Layer 2 of a small transformer language model trained on English Wikipedia (18 layers, counted from 0, width 128).
Take only the direct path to the model's output, skipping the later layers: a vector added to the residual stream pushes a token's score in proportion to its dot product with that token's output vector.

Output vectors of the tokens that the questions are about. A number n stands for (n - 500) times 0.0011.
" her": 427 561 672 446 508 439 541 544 459 295 428 467 554 529 349 470 546 499 665 518 408 624 623 758 482 328 575 563 284 525 669 765 710 480 427 439 244 364 512 506 229 502 437 435 755 344 556 413 601 698 562 427 411 480 499 437 472 387 638 447 583 480 312 558 681 458 314 355 618 604 588 442 523 402 508 772 632 735 622 539 246 313 477 346 735 552 334 229 458 441 410 347 491 414 573 500 616 457 466 354 130 756 557 426 602 531 479 227 723 523 446 418 719 599 474 583 618 495 523 818 309 177 598 726 532 607 408 579
"ous": 528 363 583 299 706 782 324 662 294 461 512 438 528 530 637 564 505 467 736 626 316 516 510 430 697 327 703 501 420 354 882 272 385 634 670 485 640 421 485 425 209 375 172 395 608 748 795 388 585 599 392 414 494 349 199 604 774 361 495 798 504 819 100 487 432 792 283 484 400 329 648 775 618 630 447 731 575 545 396 163 386 434 537 292 457 651 375 490 420 350 208 262 386 903 351 691 571 635 731 567 384 397 654 527 262 333 680 371 756 505 664 459 474 251 500 303 348 557 409 670 588 353 743 463 505 208 624 783
"l": 786 426 400 893 331 530 546 509 430 521 524 691 440 597 395 683 364 600 573 440 576 538 463 249 330 613 325 517 618 395 552 419 445 714 428 313 476 423 437 707 662 526 657 649 246 517 742 483 494 421 548 460 572 653 586 482 422 460 323 272 354 709 496 428 607 474 684 648 697 184 305 290 197 651 469 533 540 657 416 367 615 286 430 399 415 318 399 455 365 423 764 594 539 546 432 412 624 793 424 311 566 510 417 742 521 553 491 378 698 601 559 582 416 442 502 650 487 597 448 430 412 559 299 600 607 491 399 403
"ain": 567 498 410 388 539 686 503 187 348 832 503 495 611 511 387 720 402 451 343 521 466 583 587 400 670 445 382 425 691 600 730 276 346 650 466 517 231 663 672 274 702 584 597 539 635 313 418 486 355 308 361 600 548 429 321 520 483 462 554 743 826 718 596 443 792 528 330 383 503 293 589 635 832 426 645 774 529 456 707 439 359 542 391 429 511 515 559 530 486 524 489 566 296 570 442 181 499 605 382 445 312 530 348 400 568 492 591 600 459 370 560 385 243 765 576 592 596 237 479 719 595 338 393 418 713 179 451 397
"und": 515 536 629 593 345 599 520 512 570 742 496 719 576 678 566 765 436 364 972 530 347 371 484 483 493 262 644 543 597 474 512 480 373 719 502 581 251 385 369 506 510 172 406 422 352 271 795 594 401 331 654 386 612 306 384 623 558 421 418 354 598 603 342 246 394 512 407 431 623 485 553 583 440 443 567 506 526 563 665 259 754 479 588 636 547 557 479 408 565 498 443 546 350 557 611 297 287 854 530 900 504 433 371 78 400 469 586 709 343 580 933 383 365 539 618 605 275 371 672 349 818 395 141 292 577 354 612 582
"eat": 311 561 422 473 328 743 411 340 638 574 474 607 459 376 255 379 408 329 469 590 623 516 388 452 450 432 505 492 629 407 742 352 436 643 650 674 321 382 573 635 406 371 446 598 671 610 721 920 358 402 301 333 372 359 399 638 509 342 432 510 695 779 388 492 781 747 398 455 475 231 518 630 279 552 748 416 567 720 676 351 479 581 330 740 752 720 391 447 407 585 687 535 593 583 468 103 505 562 285 540 514 424 427 357 299 455 549 417 423 685 753 332 349 588 319 483 391 612 622 649 755 286 274 493 611 894 206 500
"y": 504 213 619 856 461 610 585 585 623 477 531 615 719 488 425 513 513 463 487 459 645 290 501 340 624 271 456 359 561 355 439 521 322 474 406 523 687 509 484 563 578 705 667 599 493 751 665 373 455 635 122 647 366 588 300 371 358 572 488 576 504 489 466 598 701 310 391 411 535 658 596 344 728 600 436 470 342 667 249 417 656 438 423 412 548 533 595 620 99 480 399 651 321 556 774 546 455 521 634 430 554 403 676 388 493 239 528 501 567 393 734 248 445 465 362 554 298 440 385 522 632 466 257 792 643 585 616 422
"ans": 549 236 405 511 389 571 684 559 205 591 501 452 322 668 536 641 482 620 580 658 496 397 537 363 567 450 716 355 491 405 609 382 271 648 564 691 735 414 595 567 556 253 442 399 693 317 641 451 228 488 683 377 719 316 557 656 522 456 612 399 902 790 66 505 706 669 458 488 403 282 545 391 312 478 510 393 421 596 250 339 450 286 375 537 743 523 660 501 400 459 619 406 303 825 485 402 259 547 320 656 455 332 401 244 558 572 609 214 457 724 758 453 605 540 458 741 395 707 531 657 700 385 801 515 391 265 380 713
"ver": 576 317 341 613 738 293 555 372 485 436 475 532 819 457 558 751 603 428 737 336 232 361 480 529 562 349 599 476 592 479 342 633 294 652 620 512 448 129 584 552 584 261 275 404 649 629 338 567 322 414 345 370 395 238 461 740 481 579 430 540 632 674 360 263 801 709 403 470 473 307 418 477 103 379 493 374 455 546 521 849 396 448 603 652 527 333 562 564 436 791 800 585 383 367 737 408 752 493 375 358 459 652 640 737 727 509 607 608 485 359 577 466 262 551 570 326 642 477 518 370 530 614 630 284 568 526 575 593
"um": 615 554 654 588 391 566 528 321 417 647 520 510 516 435 585 403 506 442 781 656 466 612 529 462 606 645 456 431 764 425 390 465 506 540 329 552 538 547 486 613 543 297 375 614 732 521 539 400 415 593 352 506 498 290 253 529 484 390 412 543 603 649 349 696 484 579 624 386 353 322 580 488 709 691 396 600 385 256 496 419 298 624 540 580 398 668 539 401 278 727 193 466 517 413 621 510 433 711 731 545 464 426 631 353 576 630 693 473 612 691 597 387 340 221 514 324 384 720 454 683 358 384 295 226 498 481 567 478
" they": 523 377 620 664 841 759 483 304 250 643 420 751 589 726 321 441 496 601 561 625 386 504 551 807 457 276 499 545 411 755 662 385 384 298 609 454 543 465 649 258 20 617 364 627 521 394 425 722 206 623 346 614 619 535 540 496 594 409 578 327 787 394 271 399 607 500 297 619 637 324 615 577 454 441 573 542 383 606 532 461 148 318 622 640 496 608 391 538 445 680 612 571 479 430 769 391 628 453 378 507 263 520 272 427 736 346 483 373 528 467 414 571 659 331 475 578 508 539 412 583 510 465 483 403 462 515 364 716
"ll": 369 90 673 969 433 661 868 467 712 516 462 458 486 801 408 836 522 581 540 475 496 427 600 504 590 576 311 592 783 288 545 338 547 623 651 525 343 402 599 335 239 499 381 525 394 381 539 442 350 411 605 554 560 552 430 710 746 361 426 400 312 573 197 689 682 591 269 371 334 412 407 372 75 404 502 179 186 978 410 631 681 202 376 526 405 452 448 594 249 301 756 407 391 515 640 265 538 632 422 441 706 611 486 986 692 469 624 275 557 540 654 754 473 199 440 523 357 557 700 572 730 471 506 513 551 444 316 569
"9": 418 588 423 370 618 570 371 536 636 409 478 551 377 485 572 439 580 369 387 257 441 685 482 635 507 626 588 491 569 484 445 580 404 428 550 463 534 715 551 619 300 543 548 438 542 403 448 579 468 477 298 547 419 556 497 469 640 455 519 628 324 650 422 512 435 696 566 623 594 543 408 460 585 515 646 465 489 500 470 395 565 579 549 575 435 671 552 574 311 364 624 587 624 490 470 224 436 444 582 459 297 444 387 433 615 620 523 547 392 572 310 456 615 326 570 358 494 326 681 438 676 316 703 549 371 414 546 607
"ub": 501 360 665 856 400 527 535 445 525 437 501 420 413 431 728 715 632 519 586 526 331 442 530 492 673 432 388 322 640 595 437 547 600 693 454 512 472 679 295 705 583 421 571 427 599 702 377 593 115 507 500 493 313 355 728 451 423 569 450 366 553 702 405 521 648 594 587 359 489 458 750 455 669 503 488 640 279 335 650 460 485 784 387 463 572 647 341 563 365 602 407 493 464 436 521 338 308 629 511 373 426 525 322 409 493 516 732 427 300 382 595 535 348 218 547 604 316 602 407 725 571 393 519 473 474 429 473 501
"od": 657 470 472 742 462 728 494 482 498 436 504 372 689 678 515 482 707 564 498 597 607 508 335 333 467 343 366 457 673 467 609 434 378 430 885 602 475 463 741 615 585 226 488 571 329 369 896 403 450 229 612 669 172 572 451 683 533 486 597 600 551 692 576 454 758 540 443 364 385 691 651 560 445 446 365 520 355 704 477 304 317 674 550 535 600 428 600 390 395 617 288 494 353 527 480 350 431 638 611 436 628 384 417 345 490 344 542 462 670 659 479 363 367 498 723 490 325 249 541 120 599 223 645 507 595 510 313 358
"ember": 360 490 640 649 500 644 256 296 416 509 468 648 430 451 443 333 380 736 302 367 430 478 471 368 626 325 526 345 638 293 806 647 327 424 724 396 118 693 569 197 537 330 462 495 542 522 505 438 444 449 843 550 628 545 381 514 521 127 720 629 737 867 76 613 836 696 432 289 623 508 423 428 197 626 875 364 355 557 600 536 601 647 686 600 583 589 318 482 769 475 344 404 388 705 766 452 408 422 742 637 373 563 174 575 425 695 591 583 554 641 647 569 530 458 559 299 605 223 729 274 304 282 351 576 504 481 291 587
"é": 551 337 925 311 504 799 422 492 772 692 511 335 476 548 671 433 500 538 358 650 311 305 429 357 566 351 508 519 529 516 561 329 473 203 497 626 408 693 386 583 389 424 634 600 298 496 340 430 278 515 521 508 466 427 484 658 556 554 548 676 633 746 366 162 308 488 585 381 603 456 610 500 559 599 550 538 365 456 403 389 472 666 483 494 416 554 448 650 402 532 478 597 443 718 543 581 391 648 272 355 460 582 257 447 252 577 681 726 594 535 454 447 486 413 761 555 691 478 571 474 434 529 227 634 702 274 553 589
" year": 524 642 472 513 535 614 341 312 544 590 426 433 413 612 558 401 402 582 699 436 382 355 550 718 153 565 605 486 617 582 750 741 309 486 530 362 474 491 693 88 348 538 508 583 536 469 302 464 460 366 452 341 530 106 561 664 563 380 510 610 521 430 508 240 456 600 427 345 554 777 755 663 366 638 602 455 782 505 417 516 377 454 390 643 676 370 501 453 810 385 189 400 636 460 834 398 512 473 441 186 391 789 642 582 552 307 478 341 183 732 466 600 679 362 519 503 649 242 780 438 776 385 687 650 236 555 374 682
"ition": 155 339 768 615 394 796 531 706 597 340 450 329 491 481 379 255 599 383 584 714 327 160 491 683 357 475 517 408 228 176 641 436 248 686 412 783 393 279 706 459 370 399 575 468 155 591 496 561 446 361 568 284 445 395 623 263 588 316 360 242 789 485 524 283 673 500 642 398 337 415 394 495 535 724 390 607 591 648 552 803 324 437 596 533 482 468 465 464 393 755 687 648 431 605 837 447 414 697 731 680 512 770 362 517 436 350 727 721 464 635 378 368 390 263 843 372 623 495 577 465 545 541 557 637 595 843 386 468
"hy": 228 600 428 898 426 582 388 281 394 729 495 638 630 654 502 400 260 631 283 518 257 406 587 628 766 227 585 315 469 413 599 541 685 588 498 387 796 669 424 164 569 596 265 593 679 386 761 427 553 638 430 581 421 498 535 300 414 712 571 541 345 587 466 361 878 547 129 442 323 680 454 601 353 359 450 753 549 336 665 290 412 631 641 597 567 238 529 415 446 552 444 536 238 513 717 421 519 516 529 641 409 650 261 503 546 663 768 359 511 705 289 344 444 326 614 456 450 371 478 435 578 355 444 678 731 523 450 546
"ar": 609 614 578 752 250 437 380 526 478 581 530 405 624 515 430 503 515 746 491 331 525 403 522 368 456 501 727 296 531 531 418 409 471 549 412 549 574 631 484 637 662 339 573 645 411 666 491 477 607 716 613 460 619 540 383 481 427 547 653 613 696 624 406 307 562 364 405 464 479 415 652 427 585 445 487 664 336 447 301 167 488 372 494 398 402 467 387 622 279 405 401 347 370 533 495 318 603 477 395 396 677 388 553 436 598 435 593 572 518 400 849 546 379 646 464 552 786 805 384 479 197 563 413 424 597 687 623 341
"irst": 527 334 461 339 494 494 434 454 626 566 478 529 368 768 414 517 367 640 824 150 320 522 232 416 513 380 511 410 311 428 723 546 454 586 644 288 744 365 419 544 319 279 628 547 503 328 451 731 421 344 760 428 523 294 485 662 951 661 740 402 672 795 305 248 433 798 180 481 570 528 558 586 328 561 542 497 323 598 617 558 471 545 349 430 490 757 348 438 355 682 485 357 651 729 735 267 184 604 395 464 454 682 454 680 328 553 602 288 602 534 560 499 460 425 644 267 507 494 772 543 494 461 471 274 657 541 490 755
"==": 234 569 444 511 602 692 468 590 570 703 457 585 305 377 336 556 266 679 527 423 546 196 634 475 625 416 545 581 405 386 404 732 474 331 549 575 560 597 506 492 564 136 479 573 613 403 497 559 404 620 510 600 548 511 251 643 402 547 441 345 576 463 625 565 413 744 644 445 403 416 481 628 534 285 506 484 387 541 663 375 493 530 477 435 399 536 406 482 695 684 536 420 339 619 506 444 505 311 540 645 367 861 332 537 501 302 587 444 449 794 540 465 721 159 542 483 361 553 670 573 551 261 584 572 415 258 532 835
"or": 637 354 714 491 475 544 605 629 428 361 500 398 378 345 511 369 311 496 656 522 622 631 480 375 390 362 287 518 628 304 399 529 509 738 425 555 561 459 476 408 430 431 601 750 431 377 846 576 632 503 601 642 582 489 480 298 517 488 713 571 637 713 482 481 395 484 557 565 510 514 417 621 563 618 479 350 384 310 600 241 601 742 389 414 623 724 535 293 125 433 399 576 384 696 714 376 404 472 384 394 573 280 465 376 473 425 522 454 378 423 834 624 435 644 803 496 462 573 434 375 326 717 511 360 775 507 520 296
"ober": 334 379 629 626 514 555 495 521 589 806 489 590 303 545 487 613 449 391 471 569 660 389 728 316 717 427 479 422 217 407 705 546 468 302 607 469 281 327 586 355 340 391 464 359 452 253 538 338 361 203 648 547 359 658 445 619 767 358 676 397 506 589 295 621 674 729 215 578 622 454 609 463 378 561 822 711 577 747 529 576 256 694 644 394 790 422 571 428 724 397 418 487 265 637 671 278 390 593 451 430 490 649 333 427 282 572 820 371 281 422 459 678 418 616 554 278 478 458 375 647 398 603 491 519 769 276 495 706
"h": 541 659 217 719 294 391 516 217 218 462 530 645 556 677 703 536 421 490 422 391 329 566 512 589 573 329 743 455 374 311 397 468 523 750 385 231 578 591 469 412 582 483 585 640 487 528 715 323 571 582 264 580 414 545 773 458 461 697 597 653 412 527 536 508 821 532 613 601 419 832 472 408 196 564 354 497 716 287 485 355 541 435 405 471 447 504 593 371 598 344 485 523 231 459 714 640 583 612 359 441 443 498 464 351 436 588 631 656 539 504 300 460 260 312 430 489 580 586 385 601 507 292 404 775 690 753 581 467
"du": 152 597 617 687 663 476 618 740 543 696 495 402 523 605 645 571 804 373 553 499 447 201 481 593 428 526 394 468 181 485 451 529 448 578 334 646 178 144 532 229 246 332 680 800 801 329 619 387 409 311 558 722 480 443 443 313 575 609 587 394 493 527 267 409 708 549 376 354 348 444 431 478 312 450 370 546 443 721 788 504 485 230 659 658 805 268 527 422 364 403 710 606 381 447 714 344 469 677 405 540 429 632 388 594 412 594 788 565 215 685 762 490 570 420 518 604 573 294 790 353 489 537 363 523 738 495 515 466

Each question shows what one neuron of this layer's MLP adds at an activation of 1. A number n stands for (n - 500) times 0.0023.

n77: 524 532 477 490 493 490 503 480 484 494 526 481 466 523 528 491 511 497 488 482 481 485 528 503 527 527 490 507 494 492 504 512 481 482 507 510 484 533 489 497 515 520 499 502 477 510 486 523 472 493 505 496 493 514 493 499 457 489 495 506 496 499 513 514 486 502 514 463 522 490 471 513 495 498 480 497 513 521 516 493 516 470 475 505 483 499 533 521 502 523 519 503 486 505 472 484 509 518 465 481 499 477 502 522 527 503 502 530 499 500 504 529 493 508 496 508 515 529 512 493 473 518 480 483 512 466 515 508
Pushed up most: "l"

n259: 479 449 566 364 291 516 477 498 563 607 636 482 538 463 485 356 500 541 479 570 452 575 526 399 523 462 580 544 366 361 542 425 381 553 548 543 537 387 421 555 502 606 464 584 642 386 537 385 505 505 518 430 600 593 464 460 470 427 548 507 555 517 630 530 554 504 412 458 493 513 558 455 573 509 522 362 560 655 562 537 606 502 531 495 631 484 420 556 444 549 387 555 435 585 514 605 527 546 471 467 368 539 369 423 448 513 455 606 457 469 451 455 427 640 480 456 514 603 351 401 585 613 493 381 526 515 576 580
Pushed up most: "ober"

n222: 542 528 485 514 498 529 512 492 498 488 466 519 503 491 459 512 514 508 474 490 512 518 495 493 535 505 467 487 498 525 483 480 494 487 497 494 489 502 502 501 502 487 495 514 452 519 535 518 539 507 497 490 484 475 515 479 504 511 484 492 464 526 487 480 508 494 525 489 516 507 500 495 501 490 538 525 502 505 475 492 503 518 465 509 502 451 533 468 492 507 472 514 517 494 477 517 523 511 512 505 505 509 480 476 493 497 486 548 482 478 501 503 524 480 493 507 476 506 501 502 520 546 534 495 502 489 479 512
Which two tokens does it push up most, strongest first? "l", "od"

n482: 515 547 501 515 502 454 533 491 517 529 513 476 509 535 464 530 498 529 464 503 541 467 547 519 485 514 487 506 549 527 512 520 436 494 493 485 436 502 533 532 542 547 538 488 502 460 507 519 520 433 488 485 555 442 471 500 482 479 490 462 464 491 472 517 505 443 547 482 512 529 485 521 463 464 515 531 484 573 529 499 503 533 529 478 484 470 555 454 482 457 447 463 492 516 518 479 555 491 524 536 488 479 482 472 511 476 534 509 531 456 464 448 503 529 523 479 466 503 474 482 496 505 476 510 469 563 455 503
Pushed down most: "ous"

n308: 583 520 469 457 681 568 474 458 577 674 508 603 402 459 661 594 465 640 254 458 361 532 517 443 320 369 317 597 666 681 596 370 566 400 476 343 701 388 559 536 652 617 397 529 352 530 598 486 526 620 536 474 474 398 650 452 557 612 574 622 444 650 507 686 555 539 628 324 468 675 806 409 236 400 489 553 439 393 339 690 428 713 525 251 521 372 470 419 428 528 358 446 320 657 380 382 532 543 365 403 575 619 652 690 311 438 478 542 403 485 328 254 532 659 482 464 212 526 598 391 615 210 699 464 347 599 500 737
Pushed up most: "od"

n45: 528 522 495 491 486 495 511 501 521 477 491 512 466 477 494 487 502 501 480 489 528 464 529 510 522 512 504 513 493 466 468 469 504 509 503 485 513 458 506 502 518 510 563 497 514 510 527 491 509 511 490 505 507 509 509 458 552 509 509 510 496 497 517 514 488 500 483 490 522 535 504 515 519 492 527 485 492 529 465 482 480 511 498 544 515 486 530 515 504 467 513 475 509 479 499 482 510 523 480 501 496 494 480 493 469 498 488 472 480 466 503 502 497 525 481 532 489 511 512 531 493 518 472 479 493 476 486 497
Pushed down most: "ver"

n124: 506 500 485 518 466 484 516 504 498 487 505 502 510 489 501 508 488 497 507 507 491 503 527 504 502 493 491 512 540 521 496 495 501 498 487 509 488 522 504 507 512 479 528 505 498 513 498 500 480 500 518 489 515 487 509 481 527 511 492 468 490 488 493 520 489 482 481 500 493 501 485 489 516 493 483 488 485 467 506 504 504 529 501 500 493 498 503 484 533 499 530 509 492 504 489 496 478 500 519 506 502 486 502 491 493 493 502 488 533 500 506 506 501 517 486 492 514 503 498 494 498 507 510 489 491 495 507 508
Pushed up most: "ub"

n315: 454 458 418 491 530 421 363 469 457 471 591 543 474 552 521 544 465 516 574 443 550 431 670 494 445 560 473 556 454 522 445 500 532 502 485 468 455 438 451 476 590 481 559 476 508 552 571 478 398 545 611 557 551 619 476 526 290 584 603 455 498 630 477 574 419 545 714 479 480 516 372 502 514 437 553 508 483 544 614 475 556 399 448 479 492 516 504 455 443 561 438 472 478 395 475 529 423 419 570 454 433 525 447 555 436 490 583 502 529 297 658 532 468 470 488 542 453 657 418 475 383 634 388 522 441 517 617 559
Pushed down most: " year"

n439: 523 494 500 489 509 526 515 503 497 507 481 470 515 508 501 514 493 507 491 507 502 513 488 504 514 490 503 491 514 525 517 502 510 490 491 520 494 515 482 500 512 509 502 502 502 510 510 493 522 495 520 486 512 482 495 498 487 508 471 516 498 485 489 510 517 515 499 487 500 486 464 499 515 510 487 500 500 508 505 519 497 467 481 495 502 494 513 513 472 513 510 513 498 496 511 493 498 500 502 501 506 473 509 493 514 483 488 498 489 513 499 517 487 484 503 503 518 495 497 502 476 496 495 515 497 490 512 495
Pushed up most: "ain"

n342: 493 609 493 457 502 481 531 483 557 493 434 522 492 530 528 482 518 456 529 474 483 472 461 505 464 469 476 523 516 503 522 524 450 497 444 533 432 463 547 493 521 565 494 487 526 492 506 525 550 531 536 485 548 561 523 533 503 516 483 492 521 520 494 498 513 509 527 485 526 509 489 477 466 500 487 520 522 487 470 481 525 530 502 507 457 482 482 500 498 504 512 526 470 492 515 512 522 590 511 473 519 474 517 454 469 535 446 483 472 436 511 455 448 514 500 539 492 551 478 470 486 487 539 473 514 470 509 439
Pushed up most: "und"

n48: 397 516 632 402 472 654 453 516 391 375 536 217 611 400 519 344 481 517 398 440 524 578 474 452 470 485 426 370 391 439 640 361 301 410 495 546 392 432 529 708 531 457 646 545 262 462 645 449 334 619 494 546 634 486 404 333 532 438 381 344 576 522 628 456 557 395 472 567 463 309 445 538 437 561 539 458 563 562 588 471 571 460 591 518 531 552 579 477 715 603 543 622 417 585 582 602 827 534 463 429 583 477 470 685 511 403 575 464 605 449 602 415 559 520 451 463 399 558 622 500 642 575 465 539 394 583 447 578
Pushed up most: "ition"

n69: 484 505 492 477 494 509 510 478 460 491 487 516 482 517 480 513 474 496 536 486 523 526 505 489 470 498 513 501 528 477 488 522 491 476 507 496 517 501 508 481 501 456 518 525 482 518 536 493 499 522 485 514 527 489 528 501 504 514 490 524 510 519 508 504 501 486 524 513 517 501 499 500 495 521 489 492 491 533 492 497 480 510 502 535 496 481 514 467 471 499 480 522 488 525 489 475 513 478 524 517 505 490 501 489 474 505 473 508 492 479 508 517 485 472 491 500 533 481 514 456 481 516 494 499 513 526 488 511
Pushed down most: "ub"

n98: 476 540 541 488 510 488 502 497 517 494 536 507 502 489 479 485 484 499 491 484 534 476 499 501 492 528 513 489 485 499 509 513 474 522 509 528 493 466 485 502 507 513 533 508 497 493 479 468 483 499 485 498 510 504 527 516 526 494 490 511 498 492 478 488 498 525 485 511 522 499 489 510 508 478 503 533 496 498 485 476 502 485 511 461 511 502 496 481 506 536 484 487 507 478 494 508 508 510 512 474 511 505 499 488 489 503 521 528 475 477 453 512 513 499 488 529 502 461 491 504 485 506 519 501 507 525 527 488
Pushed up most: "ober"

n74: 498 512 503 488 506 502 496 489 497 502 488 505 493 509 506 491 511 497 501 497 488 490 495 499 516 491 485 485 489 503 485 491 508 487 505 492 507 492 505 489 490 505 507 521 496 479 485 498 484 501 509 498 498 493 501 502 482 516 511 499 506 515 490 499 505 501 516 494 491 500 502 497 519 508 517 503 488 491 493 489 509 495 494 507 506 491 493 495 491 514 503 504 503 505 484 516 492 517 496 500 507 514 495 514 466 509 490 503 502 503 518 505 515 496 493 507 496 502 495 521 508 509 529 505 491 506 500 507
Pushed up most: "é"

n76: 477 331 464 455 442 576 463 530 518 419 443 434 500 449 449 386 633 422 500 509 414 571 625 498 531 525 548 554 425 543 488 471 561 504 491 533 435 607 494 496 551 480 518 464 508 526 491 425 413 632 416 425 509 509 534 451 591 449 613 563 459 417 515 558 414 475 524 514 363 453 480 570 511 476 423 578 532 542 470 472 480 511 505 509 621 511 545 504 515 595 400 377 543 537 447 441 589 561 451 552 451 547 430 521 493 565 483 521 496 512 412 558 525 598 551 585 380 489 602 519 521 498 520 421 532 541 377 550
Pushed down most: "l"

n406: 425 603 508 425 487 503 396 408 598 503 349 415 542 492 633 590 568 529 524 664 567 449 551 559 533 459 586 598 635 511 405 516 460 687 505 348 548 440 453 518 631 399 409 409 470 527 484 382 394 556 541 321 409 528 392 355 462 643 292 489 430 494 508 628 602 589 692 473 554 524 627 409 553 452 415 410 399 361 522 540 503 447 466 451 572 484 543 482 404 443 467 596 511 441 460 500 588 613 461 433 689 591 448 541 450 458 471 577 206 475 431 565 477 588 429 682 521 607 513 338 464 516 620 539 641 402 532 537
Which three tokens does it push up most, strongest first? "ub", "ver", "h"

n509: 491 509 498 501 501 501 545 494 515 531 495 493 483 497 506 504 518 492 511 491 507 509 521 502 483 499 471 511 505 510 510 484 488 524 473 531 509 494 487 477 488 514 520 490 509 508 504 506 509 470 496 515 506 504 516 478 488 509 512 491 504 493 487 516 499 497 492 485 510 524 496 516 515 497 491 490 500 524 488 484 524 505 497 509 501 496 495 499 530 526 493 496 488 525 472 510 530 503 467 508 494 473 475 517 483 481 494 496 462 493 490 508 499 476 481 484 483 499 491 501 476 538 511 488 520 497 504 502
Which two tokens does it push up most, strongest first? "du", "or"

n56: 502 498 515 523 529 510 499 452 507 495 488 438 482 469 484 461 502 459 497 518 478 530 489 505 490 524 505 531 505 517 534 487 454 439 508 481 518 544 479 450 508 518 492 485 503 500 497 471 492 531 533 524 434 445 503 477 546 502 503 522 448 469 524 464 486 489 496 494 523 498 492 532 509 484 492 512 506 493 483 455 535 504 548 468 482 498 527 505 495 529 482 508 515 557 539 519 495 512 518 478 541 520 454 505 521 451 567 504 457 480 445 515 499 523 520 527 491 502 521 463 462 545 516 479 557 510 573 510
Pushed up most: "é"

n123: 551 529 425 325 269 367 409 363 548 581 591 527 601 525 460 606 440 576 543 582 469 506 289 603 475 203 408 388 546 421 532 577 539 526 523 452 479 500 756 524 375 494 380 559 503 454 497 559 372 452 585 422 585 355 444 653 563 423 421 304 512 557 527 436 658 239 582 539 556 360 677 417 532 349 547 484 398 653 500 540 409 539 387 367 640 464 675 401 409 531 623 675 481 561 635 549 480 545 449 391 608 512 622 475 649 428 638 550 622 472 528 470 532 494 464 429 555 763 622 422 418 371 730 503 494 503 567 467
Which two tokens does it push up most, strongest first? "ver", "ans"

n254: 355 650 356 387 517 448 443 525 465 512 592 447 541 678 382 508 508 364 566 481 639 540 570 624 601 506 234 486 409 533 566 410 403 517 528 503 308 355 441 664 409 528 633 671 595 494 524 558 482 372 514 482 452 551 475 462 370 456 509 612 719 487 500 332 605 401 689 516 341 447 446 576 500 417 633 482 565 422 635 398 512 441 512 503 680 421 638 606 632 622 493 526 525 356 554 438 621 630 327 604 682 473 625 466 568 412 603 457 512 728 537 488 393 532 476 483 438 428 354 523 173 462 412 494 423 431 497 443
Pushed up most: "du"

n208: 510 512 495 507 482 481 495 512 511 510 516 507 500 489 519 502 496 508 500 512 512 515 513 495 499 497 515 482 499 493 508 513 503 498 490 495 490 495 493 511 501 493 494 513 486 490 508 518 498 509 507 504 507 506 506 487 517 513 501 500 488 527 493 512 490 508 505 494 493 498 498 499 507 513 512 499 492 500 489 517 509 495 492 479 484 503 507 503 497 506 481 513 502 492 505 505 498 483 496 497 497 488 495 466 498 514 499 495 497 506 501 498 487 501 521 495 506 493 506 498 502 501 494 500 480 483 486 501
Pushed down most: " they"

n110: 575 547 548 376 406 693 438 558 647 503 375 565 630 415 415 491 415 380 681 500 384 614 670 359 455 416 594 515 532 673 729 361 684 416 489 595 422 421 503 539 565 670 550 536 538 506 352 491 450 630 712 451 544 506 560 583 500 400 404 512 453 344 488 372 390 598 437 466 497 400 329 582 468 580 236 373 424 457 422 628 455 377 437 453 458 626 369 703 506 439 364 554 497 353 594 488 646 632 534 467 462 547 255 522 512 573 350 462 550 519 570 667 479 337 831 464 485 556 473 421 500 571 575 605 509 374 522 447
Pushed down most: "h"

n468: 489 500 513 505 498 488 504 494 491 491 498 480 477 498 490 494 497 501 491 494 492 504 483 492 496 490 487 507 508 501 502 480 498 500 492 508 503 508 504 504 504 503 508 493 507 489 494 498 492 499 498 514 504 507 500 506 497 496 506 502 481 500 486 499 517 497 514 503 520 490 502 507 517 513 504 507 492 497 499 491 507 506 520 491 493 492 505 512 501 495 488 510 495 499 508 507 497 493 498 503 501 499 487 517 501 507 496 510 513 489 501 504 515 501 507 503 514 517 500 508 496 499 494 484 501 493 497 516
Pushed up most: "é"

n340: 564 461 444 480 466 488 516 451 521 485 420 446 547 465 510 510 480 545 566 507 550 517 582 539 472 558 541 551 456 521 477 539 585 542 458 490 509 596 587 573 572 418 449 493 492 514 477 455 446 572 525 567 520 517 450 432 472 494 508 522 560 531 565 505 487 530 432 510 421 547 495 480 449 506 559 520 496 480 420 461 577 464 507 414 484 501 524 343 406 546 463 481 427 426 492 515 453 516 571 462 558 554 557 526 533 378 490 585 477 413 468 553 458 503 429 523 490 479 472 587 542 467 533 461 549 499 464 539
Pushed down most: "du"

n498: 524 453 408 387 420 589 595 404 510 628 468 347 522 484 461 488 473 447 513 550 353 537 546 340 500 574 510 366 581 612 564 388 573 532 472 664 621 707 374 500 632 465 399 515 424 497 365 475 480 487 458 601 477 449 573 490 575 647 441 439 407 483 464 503 550 510 354 516 557 751 403 500 558 566 478 361 491 476 578 420 470 457 650 513 588 374 497 404 337 323 497 542 516 590 433 536 648 541 505 488 659 312 581 455 522 615 530 326 544 476 621 425 431 473 546 485 449 546 520 483 373 561 573 619 537 547 528 546
Which two tokens does it push up most, strongest first? "hy", "ar"

n193: 559 584 400 506 518 434 439 445 410 702 623 524 541 520 534 502 494 586 492 492 410 510 588 455 396 404 462 541 541 500 455 516 538 438 550 494 575 457 510 539 595 543 552 414 407 523 400 566 583 521 436 488 573 488 519 540 390 535 551 456 323 480 492 447 552 463 722 470 523 563 541 464 613 468 523 450 610 438 533 425 451 520 447 613 498 372 508 458 548 517 354 482 519 488 527 645 606 468 560 498 420 407 550 469 544 502 370 535 453 517 400 518 424 504 470 563 426 634 524 435 460 444 416 518 436 521 565 429
Pushed up most: "h"

n108: 634 601 369 347 516 344 458 393 465 523 520 435 675 549 417 460 650 506 556 461 717 735 402 619 523 422 491 345 543 571 597 396 558 224 518 564 653 506 564 475 295 517 379 348 497 427 566 387 591 510 478 555 735 383 527 461 429 389 383 590 362 514 471 559 599 568 602 536 333 605 648 475 528 442 443 440 586 640 507 477 308 397 354 490 378 352 631 535 597 464 320 513 455 693 493 646 695 600 484 550 559 418 500 400 472 328 580 503 536 678 490 490 323 646 616 478 270 526 570 451 773 532 671 418 397 320 549 474
Pushed up most: "ous"

n144: 515 499 459 492 504 500 474 501 497 489 503 449 535 483 496 546 501 505 523 516 503 524 504 494 534 485 480 507 474 463 517 486 480 501 497 521 551 484 484 492 527 467 493 540 514 476 515 503 547 564 508 497 517 484 515 508 490 483 509 487 540 463 547 540 517 479 475 487 515 512 498 523 495 511 488 505 506 495 480 564 470 502 481 497 489 478 488 474 501 448 462 494 532 520 498 505 505 514 508 473 525 479 477 525 493 473 517 525 480 503 501 497 480 495 491 512 494 530 474 499 498 485 509 501 497 488 524 466
Pushed down most: "9"